Layer 21 of a small transformer language model trained on English Wikipedia (24 layers, counted from 0, width 64).
A neuron's activation on a vector x is SiLU(gate . x) times (in . x), where the dot is the dot product.

Input weights of the MLP neurons that the questions are about. A number n stands for (n - 128) times 0.0046.
n25 gate: 134, 169, 126, 119, 99, 63, 97, 128, 110, 158, 105, 114, 152, 125, 67, 133, 116, 80, 60, 147, 151, 115, 139, 142, 184, 118, 98, 116, 118, 128, 100, 149, 106, 138, 145, 124, 77, 176, 101, 135, 168, 144, 156, 124, 117, 87, 151, 106, 130, 139, 112, 131, 109, 136, 126, 131, 122, 111, 181, 146, 83, 86, 150, 177
n54 gate: 107, 154, 65, 159, 131, 33, 98, 122, 111, 135, 162, 101, 177, 118, 182, 79, 149, 143, 186, 72, 122, 143, 135, 128, 101, 129, 171, 118, 126, 96, 166, 147, 100, 125, 98, 148, 139, 124, 161, 130, 165, 139, 161, 157, 117, 185, 169, 152, 66, 136, 149, 143, 106, 67, 176, 155, 149, 117, 55, 159, 157, 118, 132, 85
n55 gate: 86, 89, 112, 118, 126, 121, 113, 142, 122, 134, 98, 150, 100, 130, 74, 140, 168, 51, 157, 113, 151, 94, 134, 190, 120, 196, 138, 181, 122, 88, 146, 115, 120, 161, 114, 100, 172, 131, 141, 182, 153, 181, 111, 156, 159, 139, 115, 105, 82, 177, 131, 114, 190, 110, 134, 122, 191, 187, 147, 147, 153, 149, 159, 177
n56 gate: 164, 46, 124, 78, 71, 148, 109, 122, 103, 82, 101, 111, 124, 152, 88, 112, 75, 155, 121, 98, 57, 96, 113, 140, 64, 71, 129, 125, 125, 86, 146, 133, 123, 129, 82, 92, 109, 172, 89, 144, 90, 61, 166, 105, 154, 126, 191, 125, 144, 145, 99, 94, 105, 115, 111, 143, 88, 172, 135, 73, 130, 104, 136, 110
n61 gate: 161, 47, 95, 176, 94, 152, 151, 115, 133, 106, 171, 115, 127, 150, 125, 149, 118, 123, 90, 80, 119, 175, 146, 126, 141, 180, 128, 109, 36, 136, 81, 111, 99, 82, 186, 127, 70, 178, 131, 112, 196, 176, 93, 163, 96, 51, 112, 169, 143, 130, 165, 87, 152, 165, 95, 152, 76, 39, 150, 155, 89, 141, 133, 164
n64 gate: 65, 117, 150, 66, 63, 160, 133, 132, 85, 97, 147, 118, 141, 212, 161, 67, 184, 186, 161, 140, 135, 92, 118, 131, 90, 87, 101, 136, 109, 143, 114, 104, 108, 83, 137, 191, 116, 127, 79, 129, 156, 97, 99, 125, 119, 133, 118, 147, 114, 126, 78, 124, 107, 119, 97, 111, 141, 150, 193, 105, 141, 49, 99, 110
n75 gate: 82, 145, 115, 63, 106, 105, 134, 106, 165, 130, 105, 134, 111, 134, 93, 168, 101, 184, 104, 161, 118, 146, 174, 36, 124, 124, 109, 122, 134, 131, 161, 169, 146, 74, 164, 173, 73, 90, 149, 126, 178, 193, 106, 78, 196, 139, 126, 97, 148, 124, 91, 199, 97, 179, 129, 170, 148, 150, 156, 141, 124, 145, 190, 131
n111 gate: 105, 108, 119, 137, 181, 165, 165, 124, 105, 155, 160, 115, 144, 143, 153, 137, 119, 193, 86, 93, 126, 139, 161, 75, 77, 113, 121, 104, 147, 103, 116, 86, 102, 170, 115, 147, 123, 155, 112, 152, 151, 150, 168, 171, 160, 120, 89, 140, 97, 156, 169, 146, 87, 164, 99, 176, 137, 126, 100, 175, 86, 165, 104, 105
n123 gate: 101, 213, 133, 123, 100, 110, 117, 165, 167, 96, 93, 123, 148, 128, 93, 94, 147, 115, 80, 117, 98, 120, 150, 143, 171, 120, 203, 103, 127, 170, 89, 117, 102, 143, 188, 96, 130, 129, 184, 211, 182, 136, 133, 168, 101, 80, 119, 201, 73, 136, 121, 162, 50, 163, 144, 164, 129, 155, 103, 101, 130, 148, 137, 120
n124 gate: 124, 127, 125, 59, 75, 112, 84, 123, 151, 142, 143, 155, 192, 114, 154, 206, 144, 148, 86, 127, 90, 219, 87, 103, 105, 125, 119, 128, 78, 121, 151, 197, 181, 142, 112, 147, 124, 134, 101, 156, 155, 94, 190, 89, 217, 128, 111, 122, 137, 132, 52, 177, 133, 145, 78, 140, 195, 128, 141, 130, 90, 76, 137, 156
n125 gate: 64, 177, 76, 117, 156, 86, 130, 141, 119, 127, 164, 113, 137, 154, 101, 118, 161, 103, 97, 114, 105, 189, 87, 171, 184, 118, 125, 66, 123, 126, 91, 91, 172, 134, 162, 118, 158, 98, 139, 129, 93, 149, 166, 156, 189, 155, 189, 159, 86, 108, 189, 119, 165, 120, 125, 190, 161, 129, 136, 136, 59, 89, 118, 87
n137 gate: 114, 120, 97, 159, 57, 147, 126, 130, 143, 105, 132, 108, 110, 173, 88, 102, 94, 63, 112, 114, 98, 150, 138, 151, 115, 185, 172, 134, 181, 133, 73, 159, 142, 134, 153, 149, 91, 139, 140, 181, 183, 117, 132, 122, 160, 121, 156, 98, 130, 141, 146, 55, 36, 102, 107, 168, 87, 183, 134, 153, 150, 141, 125, 114
n184 gate: 161, 177, 139, 88, 150, 99, 167, 141, 162, 170, 117, 173, 186, 149, 141, 162, 130, 130, 170, 89, 76, 158, 155, 130, 153, 124, 95, 115, 128, 170, 175, 137, 108, 180, 72, 87, 87, 137, 152, 128, 131, 98, 127, 126, 129, 100, 134, 115, 131, 88, 162, 116, 132, 163, 86, 136, 76, 131, 128, 115, 132, 124, 112, 169
n25 in: 130, 102, 124, 149, 112, 150, 147, 153, 181, 176, 160, 126, 105, 98, 148, 141, 138, 133, 149, 105, 146, 177, 122, 142, 107, 69, 110, 103, 113, 140, 134, 158, 147, 152, 154, 90, 108, 151, 111, 136, 132, 161, 86, 123, 143, 111, 147, 125, 95, 155, 150, 138, 106, 148, 134, 138, 133, 115, 165, 122, 59, 136, 222, 137
n54 in: 125, 163, 60, 115, 124, 119, 113, 144, 135, 164, 170, 72, 146, 131, 187, 150, 118, 151, 155, 185, 112, 119, 79, 66, 153, 109, 100, 131, 181, 92, 155, 166, 113, 188, 137, 133, 173, 158, 133, 135, 84, 124, 131, 150, 75, 144, 168, 91, 111, 127, 143, 128, 97, 126, 170, 170, 101, 107, 114, 125, 150, 165, 96, 119
n55 in: 131, 97, 109, 103, 144, 178, 140, 154, 139, 80, 116, 138, 86, 117, 81, 76, 188, 64, 114, 129, 147, 124, 129, 144, 119, 123, 131, 165, 97, 135, 74, 134, 149, 172, 144, 61, 139, 105, 116, 153, 105, 95, 183, 170, 162, 124, 100, 116, 78, 149, 125, 125, 98, 84, 105, 90, 100, 146, 51, 155, 168, 152, 138, 132
n56 in: 143, 119, 158, 113, 124, 120, 86, 146, 53, 127, 101, 132, 50, 120, 131, 173, 105, 165, 132, 108, 109, 120, 168, 113, 150, 212, 152, 174, 146, 84, 174, 192, 115, 127, 168, 100, 113, 166, 118, 165, 88, 197, 142, 133, 116, 99, 114, 158, 160, 145, 144, 82, 104, 82, 118, 140, 121, 163, 151, 140, 164, 105, 195, 120
n61 in: 127, 125, 150, 144, 149, 134, 71, 160, 135, 171, 162, 149, 79, 66, 144, 126, 124, 90, 154, 156, 150, 148, 120, 169, 204, 97, 107, 168, 49, 144, 118, 137, 140, 96, 130, 143, 97, 160, 136, 159, 164, 136, 79, 179, 108, 65, 120, 106, 116, 132, 124, 114, 171, 80, 119, 139, 71, 163, 104, 142, 56, 106, 78, 174
n64 in: 162, 106, 130, 105, 81, 142, 143, 148, 129, 117, 144, 138, 115, 186, 138, 93, 101, 163, 138, 156, 134, 100, 147, 123, 163, 124, 180, 103, 172, 112, 168, 131, 174, 160, 166, 145, 173, 186, 65, 113, 103, 149, 174, 221, 127, 136, 133, 103, 99, 98, 153, 95, 108, 141, 122, 106, 167, 128, 162, 109, 101, 119, 145, 191
n75 in: 139, 113, 54, 134, 126, 86, 106, 74, 128, 134, 137, 134, 72, 144, 129, 161, 103, 118, 83, 127, 110, 111, 91, 120, 137, 165, 78, 89, 76, 141, 194, 138, 180, 90, 94, 157, 146, 128, 143, 98, 111, 125, 145, 104, 102, 144, 90, 113, 135, 125, 167, 135, 118, 159, 172, 176, 249, 165, 88, 63, 150, 116, 160, 134
n111 in: 125, 153, 167, 109, 135, 160, 141, 96, 108, 135, 109, 171, 121, 111, 155, 161, 149, 157, 96, 118, 159, 120, 69, 127, 67, 136, 134, 103, 186, 154, 79, 125, 83, 145, 130, 124, 123, 108, 98, 137, 100, 168, 161, 94, 148, 144, 112, 110, 112, 134, 152, 126, 141, 116, 108, 138, 91, 154, 94, 102, 104, 146, 89, 102
n123 in: 161, 102, 93, 148, 125, 104, 156, 117, 174, 129, 182, 173, 154, 109, 85, 100, 174, 132, 160, 120, 110, 168, 167, 104, 62, 98, 106, 205, 129, 144, 173, 116, 148, 127, 183, 152, 179, 129, 179, 101, 116, 166, 121, 167, 76, 98, 110, 170, 126, 30, 135, 106, 131, 165, 168, 147, 167, 179, 158, 128, 127, 100, 144, 112
n124 in: 176, 88, 123, 128, 130, 132, 108, 100, 96, 132, 77, 157, 164, 82, 72, 107, 78, 159, 133, 107, 121, 112, 152, 129, 207, 163, 155, 45, 152, 164, 194, 106, 95, 135, 120, 141, 134, 100, 67, 62, 137, 90, 88, 174, 104, 124, 121, 147, 91, 90, 152, 143, 136, 117, 101, 26, 124, 138, 106, 109, 179, 37, 92, 94
n125 in: 100, 113, 85, 133, 110, 170, 84, 130, 180, 92, 115, 146, 99, 186, 155, 151, 183, 94, 107, 117, 130, 132, 100, 115, 130, 147, 81, 155, 150, 125, 130, 83, 161, 112, 153, 110, 169, 115, 134, 183, 170, 103, 149, 69, 158, 126, 139, 94, 142, 170, 164, 145, 122, 90, 144, 90, 71, 80, 103, 167, 195, 90, 99, 210
n137 in: 128, 111, 125, 93, 110, 112, 73, 123, 125, 140, 90, 167, 106, 94, 173, 166, 104, 197, 109, 113, 101, 109, 141, 137, 148, 132, 156, 108, 216, 89, 136, 108, 84, 178, 88, 105, 124, 142, 113, 133, 105, 115, 148, 115, 120, 125, 73, 176, 114, 133, 123, 181, 144, 121, 105, 108, 127, 126, 83, 124, 86, 167, 131, 124
n184 in: 141, 126, 117, 114, 180, 131, 129, 123, 78, 147, 125, 96, 143, 170, 127, 148, 85, 149, 132, 165, 118, 118, 171, 104, 123, 103, 120, 118, 192, 145, 146, 116, 161, 125, 147, 140, 81, 142, 142, 126, 163, 124, 148, 165, 98, 112, 128, 146, 118, 137, 158, 165, 123, 129, 149, 127, 86, 125, 194, 144, 72, 102, 56, 128

Each question shows a token from some text and the vector x that enters the MLP there. A number n stands for (n - 128) times 0.046.

"ight": 93, 136, 108, 159, 147, 117, 123, 162, 151, 93, 117, 145, 126, 162, 92, 135, 82, 89, 130, 106, 186, 129, 160, 133, 149, 111, 125, 158, 210, 92, 133, 91, 144, 164, 111, 170, 147, 105, 158, 103, 155, 110, 180, 115, 101, 154, 83, 123, 129, 135, 168, 112, 160, 119, 107, 116, 107, 89, 80, 130, 90, 129, 135, 109
Which three neurons fire most, strongest first? n125, n137, n55

" \"": 129, 83, 193, 161, 128, 127, 92, 162, 108, 110, 113, 87, 137, 116, 90, 96, 103, 168, 72, 136, 135, 132, 105, 97, 119, 157, 76, 130, 184, 121, 141, 141, 104, 107, 102, 121, 131, 139, 129, 96, 118, 100, 119, 97, 113, 81, 152, 153, 122, 126, 153, 78, 139, 78, 143, 114, 178, 129, 136, 79, 116, 128, 130, 163
Which of these neurons fires most? n56

"ou": 137, 72, 118, 139, 160, 70, 113, 141, 109, 145, 125, 104, 82, 92, 142, 162, 68, 96, 155, 112, 141, 146, 172, 156, 140, 135, 69, 155, 166, 81, 150, 131, 101, 163, 56, 140, 173, 112, 126, 97, 132, 109, 95, 162, 110, 77, 112, 116, 137, 127, 120, 111, 186, 108, 143, 116, 86, 189, 145, 154, 100, 121, 120, 157
Which neuron fires most, and how strongly? n184, at about 2.3

"T": 144, 109, 138, 135, 72, 61, 100, 118, 88, 135, 131, 132, 118, 149, 112, 159, 120, 153, 110, 118, 173, 89, 176, 66, 129, 126, 83, 114, 164, 136, 119, 155, 157, 120, 107, 193, 145, 114, 139, 122, 126, 116, 20, 126, 88, 147, 106, 92, 127, 107, 78, 145, 194, 146, 106, 119, 106, 167, 111, 162, 131, 92, 120, 82
Which neuron fires most, and how strongly? n75, at about 4.1

"In": 124, 104, 94, 93, 155, 135, 83, 178, 195, 193, 122, 127, 129, 93, 129, 134, 100, 103, 107, 137, 142, 135, 107, 134, 161, 118, 81, 125, 173, 145, 109, 86, 136, 129, 127, 111, 84, 175, 115, 142, 91, 158, 85, 138, 115, 111, 124, 105, 166, 118, 116, 83, 134, 139, 164, 147, 168, 107, 146, 66, 133, 112, 80, 132
Which neuron fires most, and how strongly? n25, at about 2.7

"own": 77, 149, 122, 161, 146, 108, 142, 145, 178, 117, 136, 111, 123, 150, 139, 134, 73, 91, 113, 98, 165, 109, 103, 111, 125, 154, 127, 151, 218, 97, 143, 83, 150, 195, 76, 138, 130, 104, 141, 114, 107, 111, 164, 70, 131, 112, 125, 163, 122, 122, 118, 146, 152, 89, 140, 140, 137, 99, 87, 106, 124, 138, 117, 105
Which of these neurons fires most? n54

"og": 122, 104, 132, 177, 196, 116, 147, 183, 145, 124, 139, 142, 104, 136, 164, 129, 118, 142, 137, 77, 164, 139, 183, 152, 130, 86, 92, 172, 182, 164, 135, 114, 115, 149, 140, 174, 161, 75, 143, 114, 136, 80, 140, 160, 74, 142, 97, 99, 116, 111, 164, 179, 169, 106, 66, 134, 158, 116, 109, 141, 101, 139, 153, 131
Which of these neurons fires most? n184

"!": 96, 83, 106, 169, 153, 113, 127, 142, 175, 143, 94, 135, 115, 158, 113, 131, 64, 81, 145, 111, 196, 140, 151, 79, 118, 159, 79, 209, 193, 103, 135, 119, 115, 154, 89, 137, 136, 93, 112, 134, 137, 125, 118, 127, 94, 127, 123, 138, 106, 143, 137, 120, 169, 100, 160, 109, 121, 122, 123, 116, 100, 124, 135, 77
Which of these neurons fires most? n54

"ed": 192, 132, 99, 111, 156, 114, 103, 150, 185, 110, 156, 70, 140, 119, 165, 148, 86, 83, 106, 86, 151, 114, 154, 83, 134, 131, 149, 146, 193, 151, 113, 110, 150, 163, 109, 144, 107, 112, 103, 155, 93, 164, 109, 180, 79, 127, 90, 148, 129, 107, 142, 165, 123, 124, 164, 78, 120, 135, 127, 155, 158, 132, 139, 126
Which of these neurons fires most? n54

" T": 143, 113, 194, 132, 167, 157, 92, 158, 102, 131, 88, 138, 185, 110, 117, 147, 139, 136, 101, 77, 174, 134, 106, 98, 111, 123, 142, 138, 209, 117, 150, 103, 168, 121, 116, 143, 156, 93, 145, 122, 145, 115, 110, 92, 149, 132, 126, 121, 161, 128, 122, 104, 160, 143, 115, 91, 148, 145, 101, 127, 155, 140, 151, 136
Which of these neurons fires most? n124

" a": 167, 58, 129, 122, 120, 126, 104, 159, 120, 171, 133, 158, 108, 137, 89, 143, 95, 154, 176, 144, 167, 100, 123, 125, 136, 66, 140, 145, 194, 118, 127, 100, 141, 123, 95, 90, 125, 122, 115, 138, 143, 186, 89, 147, 110, 103, 68, 171, 149, 104, 183, 99, 76, 114, 152, 142, 119, 139, 133, 125, 113, 133, 85, 119
Which neuron fires most, and how strongly? n56, at about 1.2

" Y": 96, 106, 189, 138, 114, 142, 134, 156, 155, 134, 111, 142, 122, 183, 124, 137, 130, 140, 107, 97, 159, 126, 93, 71, 119, 132, 191, 133, 186, 136, 132, 133, 131, 121, 133, 95, 127, 75, 148, 164, 119, 72, 108, 135, 116, 151, 123, 101, 148, 137, 79, 58, 184, 115, 154, 165, 139, 71, 158, 154, 112, 132, 157, 116
Which of these neurons fires most? n61

" of": 159, 88, 144, 59, 139, 134, 117, 171, 131, 128, 161, 122, 143, 120, 98, 154, 126, 105, 150, 154, 157, 86, 119, 100, 174, 122, 117, 107, 166, 158, 87, 93, 145, 135, 76, 136, 77, 145, 70, 133, 122, 163, 141, 181, 126, 102, 92, 152, 183, 130, 106, 128, 127, 134, 154, 133, 148, 112, 166, 66, 104, 146, 144, 123
Which of these neurons fires most? n64

"v": 114, 108, 135, 123, 157, 217, 136, 73, 131, 83, 118, 134, 84, 133, 106, 171, 121, 118, 80, 129, 60, 151, 129, 114, 155, 81, 170, 137, 137, 147, 128, 113, 175, 92, 126, 117, 98, 116, 112, 141, 106, 136, 122, 146, 136, 142, 88, 167, 147, 55, 141, 146, 216, 142, 80, 137, 99, 103, 116, 111, 77, 156, 130, 181
Which of these neurons fires most? n61

"r": 120, 121, 149, 176, 105, 159, 112, 138, 76, 181, 130, 152, 114, 92, 82, 75, 113, 139, 99, 128, 117, 66, 156, 165, 127, 144, 98, 147, 178, 81, 94, 169, 140, 177, 118, 163, 145, 84, 105, 145, 157, 150, 141, 125, 123, 181, 83, 136, 144, 132, 149, 47, 169, 107, 116, 153, 106, 95, 155, 118, 133, 136, 124, 121
Which of these neurons fires most? n137

"ely": 146, 109, 103, 130, 113, 128, 122, 152, 109, 126, 128, 122, 130, 100, 148, 126, 101, 77, 134, 68, 187, 103, 112, 152, 139, 121, 114, 168, 226, 142, 75, 146, 154, 124, 101, 120, 135, 99, 102, 77, 114, 99, 135, 67, 105, 150, 129, 144, 124, 141, 140, 108, 97, 87, 134, 131, 140, 128, 128, 139, 147, 122, 100, 121
Which neuron fires most, and how strongly? n137, at about 2.3

"en": 146, 130, 133, 130, 156, 66, 117, 117, 86, 149, 153, 140, 132, 112, 64, 141, 107, 85, 121, 141, 158, 141, 126, 88, 146, 93, 144, 122, 177, 143, 104, 145, 159, 196, 96, 139, 172, 110, 141, 74, 153, 158, 105, 178, 106, 153, 54, 120, 164, 144, 146, 121, 88, 157, 129, 78, 90, 126, 130, 108, 137, 170, 112, 141
Which of these neurons fires most? n184

"ory": 110, 119, 84, 162, 144, 114, 137, 156, 153, 100, 113, 123, 91, 101, 117, 103, 78, 95, 129, 124, 155, 125, 155, 98, 150, 122, 114, 171, 228, 108, 148, 144, 162, 165, 111, 135, 141, 112, 92, 106, 136, 112, 146, 164, 107, 163, 144, 112, 133, 160, 143, 113, 166, 100, 137, 122, 94, 139, 125, 119, 113, 140, 141, 89
Which three neurons fire most, strongest first? n54, n137, n55

"an": 74, 138, 112, 157, 103, 112, 169, 142, 177, 131, 133, 126, 101, 163, 114, 133, 93, 88, 128, 96, 145, 112, 133, 120, 98, 106, 139, 141, 192, 124, 125, 99, 93, 151, 89, 118, 152, 121, 114, 90, 85, 113, 118, 156, 110, 176, 81, 146, 157, 118, 126, 126, 101, 143, 144, 75, 199, 50, 106, 166, 132, 112, 141, 134
Which neuron fires most, and how strongly? n61, at about 1.3

"em": 158, 128, 154, 154, 127, 146, 138, 130, 162, 165, 135, 170, 90, 137, 134, 135, 127, 138, 140, 105, 140, 113, 177, 139, 152, 115, 187, 147, 205, 169, 146, 176, 149, 174, 132, 120, 166, 86, 138, 111, 132, 109, 131, 111, 127, 93, 159, 124, 122, 189, 169, 100, 159, 125, 157, 93, 86, 76, 143, 69, 91, 128, 119, 137
Which of these neurons fires most? n184

"ing": 156, 114, 124, 104, 131, 88, 140, 196, 184, 107, 154, 136, 170, 154, 101, 115, 94, 122, 109, 126, 163, 100, 114, 130, 181, 135, 131, 186, 155, 133, 183, 137, 164, 143, 104, 156, 171, 95, 130, 83, 75, 123, 120, 178, 156, 75, 107, 131, 160, 77, 83, 138, 160, 126, 91, 166, 106, 121, 120, 155, 161, 114, 148, 105
Which three neurons fire most, strongest first? n124, n111, n25

"ew": 61, 187, 104, 158, 165, 130, 126, 114, 141, 125, 154, 154, 146, 138, 94, 130, 68, 100, 106, 132, 202, 127, 100, 150, 162, 154, 121, 146, 177, 117, 176, 111, 117, 136, 109, 132, 165, 112, 149, 150, 114, 111, 127, 170, 160, 122, 112, 163, 177, 80, 88, 137, 147, 127, 87, 100, 86, 88, 144, 130, 107, 110, 135, 121
Which of these neurons fires most? n125

"un": 153, 128, 123, 157, 114, 124, 148, 113, 124, 167, 104, 130, 126, 80, 118, 139, 150, 85, 70, 92, 113, 130, 129, 167, 121, 124, 134, 150, 218, 121, 114, 124, 115, 133, 120, 174, 138, 72, 137, 87, 130, 89, 73, 114, 69, 93, 124, 137, 137, 127, 102, 105, 135, 69, 133, 128, 140, 120, 142, 122, 152, 125, 101, 119
Which two neurons fire most, strongest first? n137, n64

"op": 139, 130, 164, 69, 119, 128, 131, 190, 147, 117, 134, 152, 118, 153, 118, 134, 96, 115, 117, 107, 127, 110, 164, 120, 184, 124, 138, 177, 130, 131, 198, 145, 152, 134, 69, 162, 156, 107, 123, 65, 131, 105, 109, 97, 143, 169, 109, 80, 155, 59, 93, 151, 212, 126, 93, 134, 144, 119, 100, 91, 173, 112, 161, 151
Which of these neurons fires most? n124

"ile": 121, 116, 79, 103, 130, 107, 115, 122, 123, 150, 141, 115, 102, 90, 139, 143, 78, 83, 159, 107, 193, 128, 111, 109, 147, 111, 117, 189, 196, 147, 139, 117, 134, 145, 95, 133, 127, 139, 103, 124, 106, 182, 116, 160, 134, 201, 152, 182, 146, 134, 131, 132, 102, 93, 109, 106, 138, 106, 121, 138, 175, 151, 139, 128
Which neuron fires most, and how strongly? n54, at about 6.7

" co": 155, 128, 137, 137, 118, 145, 107, 116, 155, 136, 102, 149, 163, 138, 97, 133, 97, 108, 113, 118, 115, 135, 136, 144, 91, 142, 154, 142, 139, 195, 169, 117, 195, 161, 100, 150, 173, 134, 95, 88, 144, 105, 112, 44, 149, 138, 109, 129, 197, 152, 161, 145, 116, 103, 129, 147, 101, 140, 158, 79, 195, 162, 130, 160
Which three neurons fire most, strongest first? n124, n75, n61

"hn": 153, 113, 102, 131, 187, 150, 122, 104, 145, 179, 140, 195, 137, 134, 96, 156, 122, 93, 87, 134, 50, 192, 104, 145, 153, 93, 139, 112, 129, 115, 121, 160, 156, 176, 118, 88, 161, 129, 144, 106, 139, 144, 108, 145, 143, 101, 87, 99, 149, 120, 156, 127, 134, 129, 145, 74, 122, 152, 69, 115, 102, 142, 70, 105
Which two neurons fire most, strongest first? n124, n184

" the": 126, 48, 124, 111, 160, 111, 106, 158, 99, 131, 154, 144, 117, 107, 92, 137, 109, 66, 182, 128, 169, 119, 107, 117, 157, 86, 141, 162, 199, 129, 101, 130, 100, 177, 137, 138, 150, 105, 146, 130, 180, 176, 113, 152, 102, 136, 91, 157, 138, 118, 126, 110, 133, 110, 146, 120, 120, 138, 175, 143, 116, 162, 122, 131
Which neuron fires most, and how strongly? n55, at about 3.1

" g": 112, 96, 155, 160, 165, 119, 135, 147, 108, 125, 129, 133, 124, 156, 152, 171, 119, 120, 107, 130, 132, 131, 181, 61, 173, 70, 138, 118, 153, 127, 128, 119, 126, 105, 129, 205, 169, 118, 165, 130, 115, 79, 85, 142, 80, 95, 102, 89, 120, 180, 113, 162, 189, 128, 122, 178, 123, 132, 142, 185, 126, 152, 106, 158
Which of these neurons fires most? n61

"ec": 191, 143, 145, 138, 91, 117, 167, 90, 158, 162, 81, 158, 114, 104, 115, 135, 103, 143, 127, 102, 148, 121, 173, 108, 163, 113, 87, 149, 142, 131, 149, 184, 133, 75, 80, 154, 168, 107, 181, 46, 172, 122, 133, 105, 142, 143, 123, 109, 173, 100, 96, 133, 152, 145, 112, 112, 105, 121, 150, 59, 145, 144, 144, 133
Which of these neurons fires most? n75

" B": 108, 98, 210, 140, 145, 163, 124, 165, 131, 116, 94, 157, 120, 116, 133, 102, 135, 146, 129, 107, 143, 135, 141, 69, 148, 113, 142, 115, 163, 121, 117, 85, 153, 100, 97, 118, 148, 158, 185, 148, 123, 120, 100, 133, 110, 172, 134, 161, 168, 128, 135, 87, 162, 107, 129, 118, 128, 94, 51, 110, 130, 181, 147, 145
Which two neurons fire most, strongest first? n75, n184

"om": 96, 166, 89, 184, 116, 153, 103, 119, 178, 175, 145, 156, 107, 108, 78, 144, 120, 162, 120, 64, 100, 169, 112, 151, 157, 103, 119, 171, 138, 146, 111, 130, 164, 109, 100, 127, 192, 142, 129, 127, 155, 177, 115, 138, 109, 140, 171, 150, 143, 143, 159, 111, 130, 118, 60, 83, 169, 125, 138, 107, 79, 135, 137, 128
Which three neurons fire most, strongest first? n61, n125, n123

"er": 101, 165, 116, 111, 140, 125, 150, 117, 155, 130, 107, 150, 114, 100, 99, 146, 73, 96, 104, 119, 127, 114, 119, 92, 111, 125, 98, 120, 243, 129, 135, 123, 127, 151, 96, 138, 151, 100, 120, 115, 133, 137, 138, 155, 87, 134, 139, 128, 127, 133, 131, 118, 127, 64, 133, 111, 157, 128, 142, 140, 138, 127, 129, 96
Which of these neurons fires most? n137

" N": 119, 143, 197, 133, 189, 149, 101, 110, 118, 152, 87, 115, 177, 108, 133, 126, 140, 156, 112, 109, 150, 171, 86, 89, 128, 131, 163, 154, 184, 130, 111, 148, 124, 175, 136, 105, 136, 85, 134, 157, 125, 127, 78, 190, 96, 191, 115, 87, 142, 143, 159, 133, 116, 105, 162, 112, 127, 139, 161, 124, 142, 133, 94, 144
Which neuron fires most, and how strongly? n111, at about 1.9

"ov": 96, 124, 130, 174, 174, 186, 157, 60, 102, 62, 151, 151, 123, 81, 75, 125, 180, 115, 120, 104, 162, 152, 129, 113, 169, 103, 102, 116, 138, 130, 153, 115, 141, 137, 122, 150, 165, 92, 163, 72, 160, 119, 107, 91, 127, 98, 118, 151, 195, 143, 117, 140, 157, 121, 126, 137, 110, 102, 135, 123, 120, 88, 155, 137
Which of these neurons fires most? n125

"\"": 90, 123, 137, 126, 120, 171, 122, 137, 175, 105, 110, 109, 125, 126, 122, 114, 47, 118, 98, 116, 205, 121, 140, 91, 95, 132, 136, 141, 181, 142, 139, 125, 77, 119, 99, 115, 165, 110, 65, 102, 91, 151, 104, 130, 136, 104, 134, 145, 142, 85, 113, 181, 110, 84, 151, 90, 152, 117, 139, 158, 130, 134, 144, 161
Which neuron fires most, and how strongly? n61, at about 0.58

" been": 142, 80, 88, 82, 118, 152, 120, 128, 149, 144, 178, 84, 87, 100, 105, 133, 69, 120, 129, 129, 147, 102, 132, 110, 148, 127, 110, 136, 191, 166, 176, 87, 127, 142, 107, 135, 113, 120, 116, 116, 156, 149, 121, 151, 110, 96, 133, 132, 185, 155, 122, 117, 123, 98, 120, 115, 112, 144, 138, 223, 133, 151, 134, 156
Which of these neurons fires most? n61

" c": 106, 126, 174, 101, 180, 71, 136, 141, 140, 109, 143, 167, 128, 146, 139, 138, 109, 147, 97, 125, 126, 101, 160, 61, 138, 123, 131, 143, 144, 187, 172, 119, 115, 113, 131, 178, 204, 132, 149, 130, 126, 140, 112, 115, 77, 176, 114, 113, 133, 172, 121, 158, 177, 129, 163, 140, 89, 175, 152, 78, 126, 130, 84, 153
Which three neurons fire most, strongest first? n75, n184, n25

"ment": 70, 186, 102, 101, 145, 140, 100, 116, 171, 121, 128, 112, 134, 123, 132, 124, 53, 91, 112, 138, 189, 125, 127, 123, 161, 116, 136, 141, 175, 147, 186, 133, 109, 170, 98, 136, 184, 91, 106, 164, 123, 143, 137, 165, 135, 168, 138, 169, 131, 91, 122, 134, 144, 97, 111, 96, 97, 101, 119, 162, 159, 133, 112, 136
Which neuron fires most, and how strongly? n54, at about 4.4

"==": 135, 91, 122, 149, 125, 167, 127, 197, 160, 111, 151, 94, 162, 99, 147, 102, 94, 144, 148, 133, 107, 137, 152, 53, 102, 137, 126, 168, 140, 64, 171, 139, 123, 158, 83, 159, 107, 128, 107, 68, 185, 133, 99, 179, 114, 116, 121, 144, 129, 110, 80, 101, 181, 79, 129, 89, 182, 104, 134, 89, 150, 120, 155, 140
Which of these neurons fires most? n64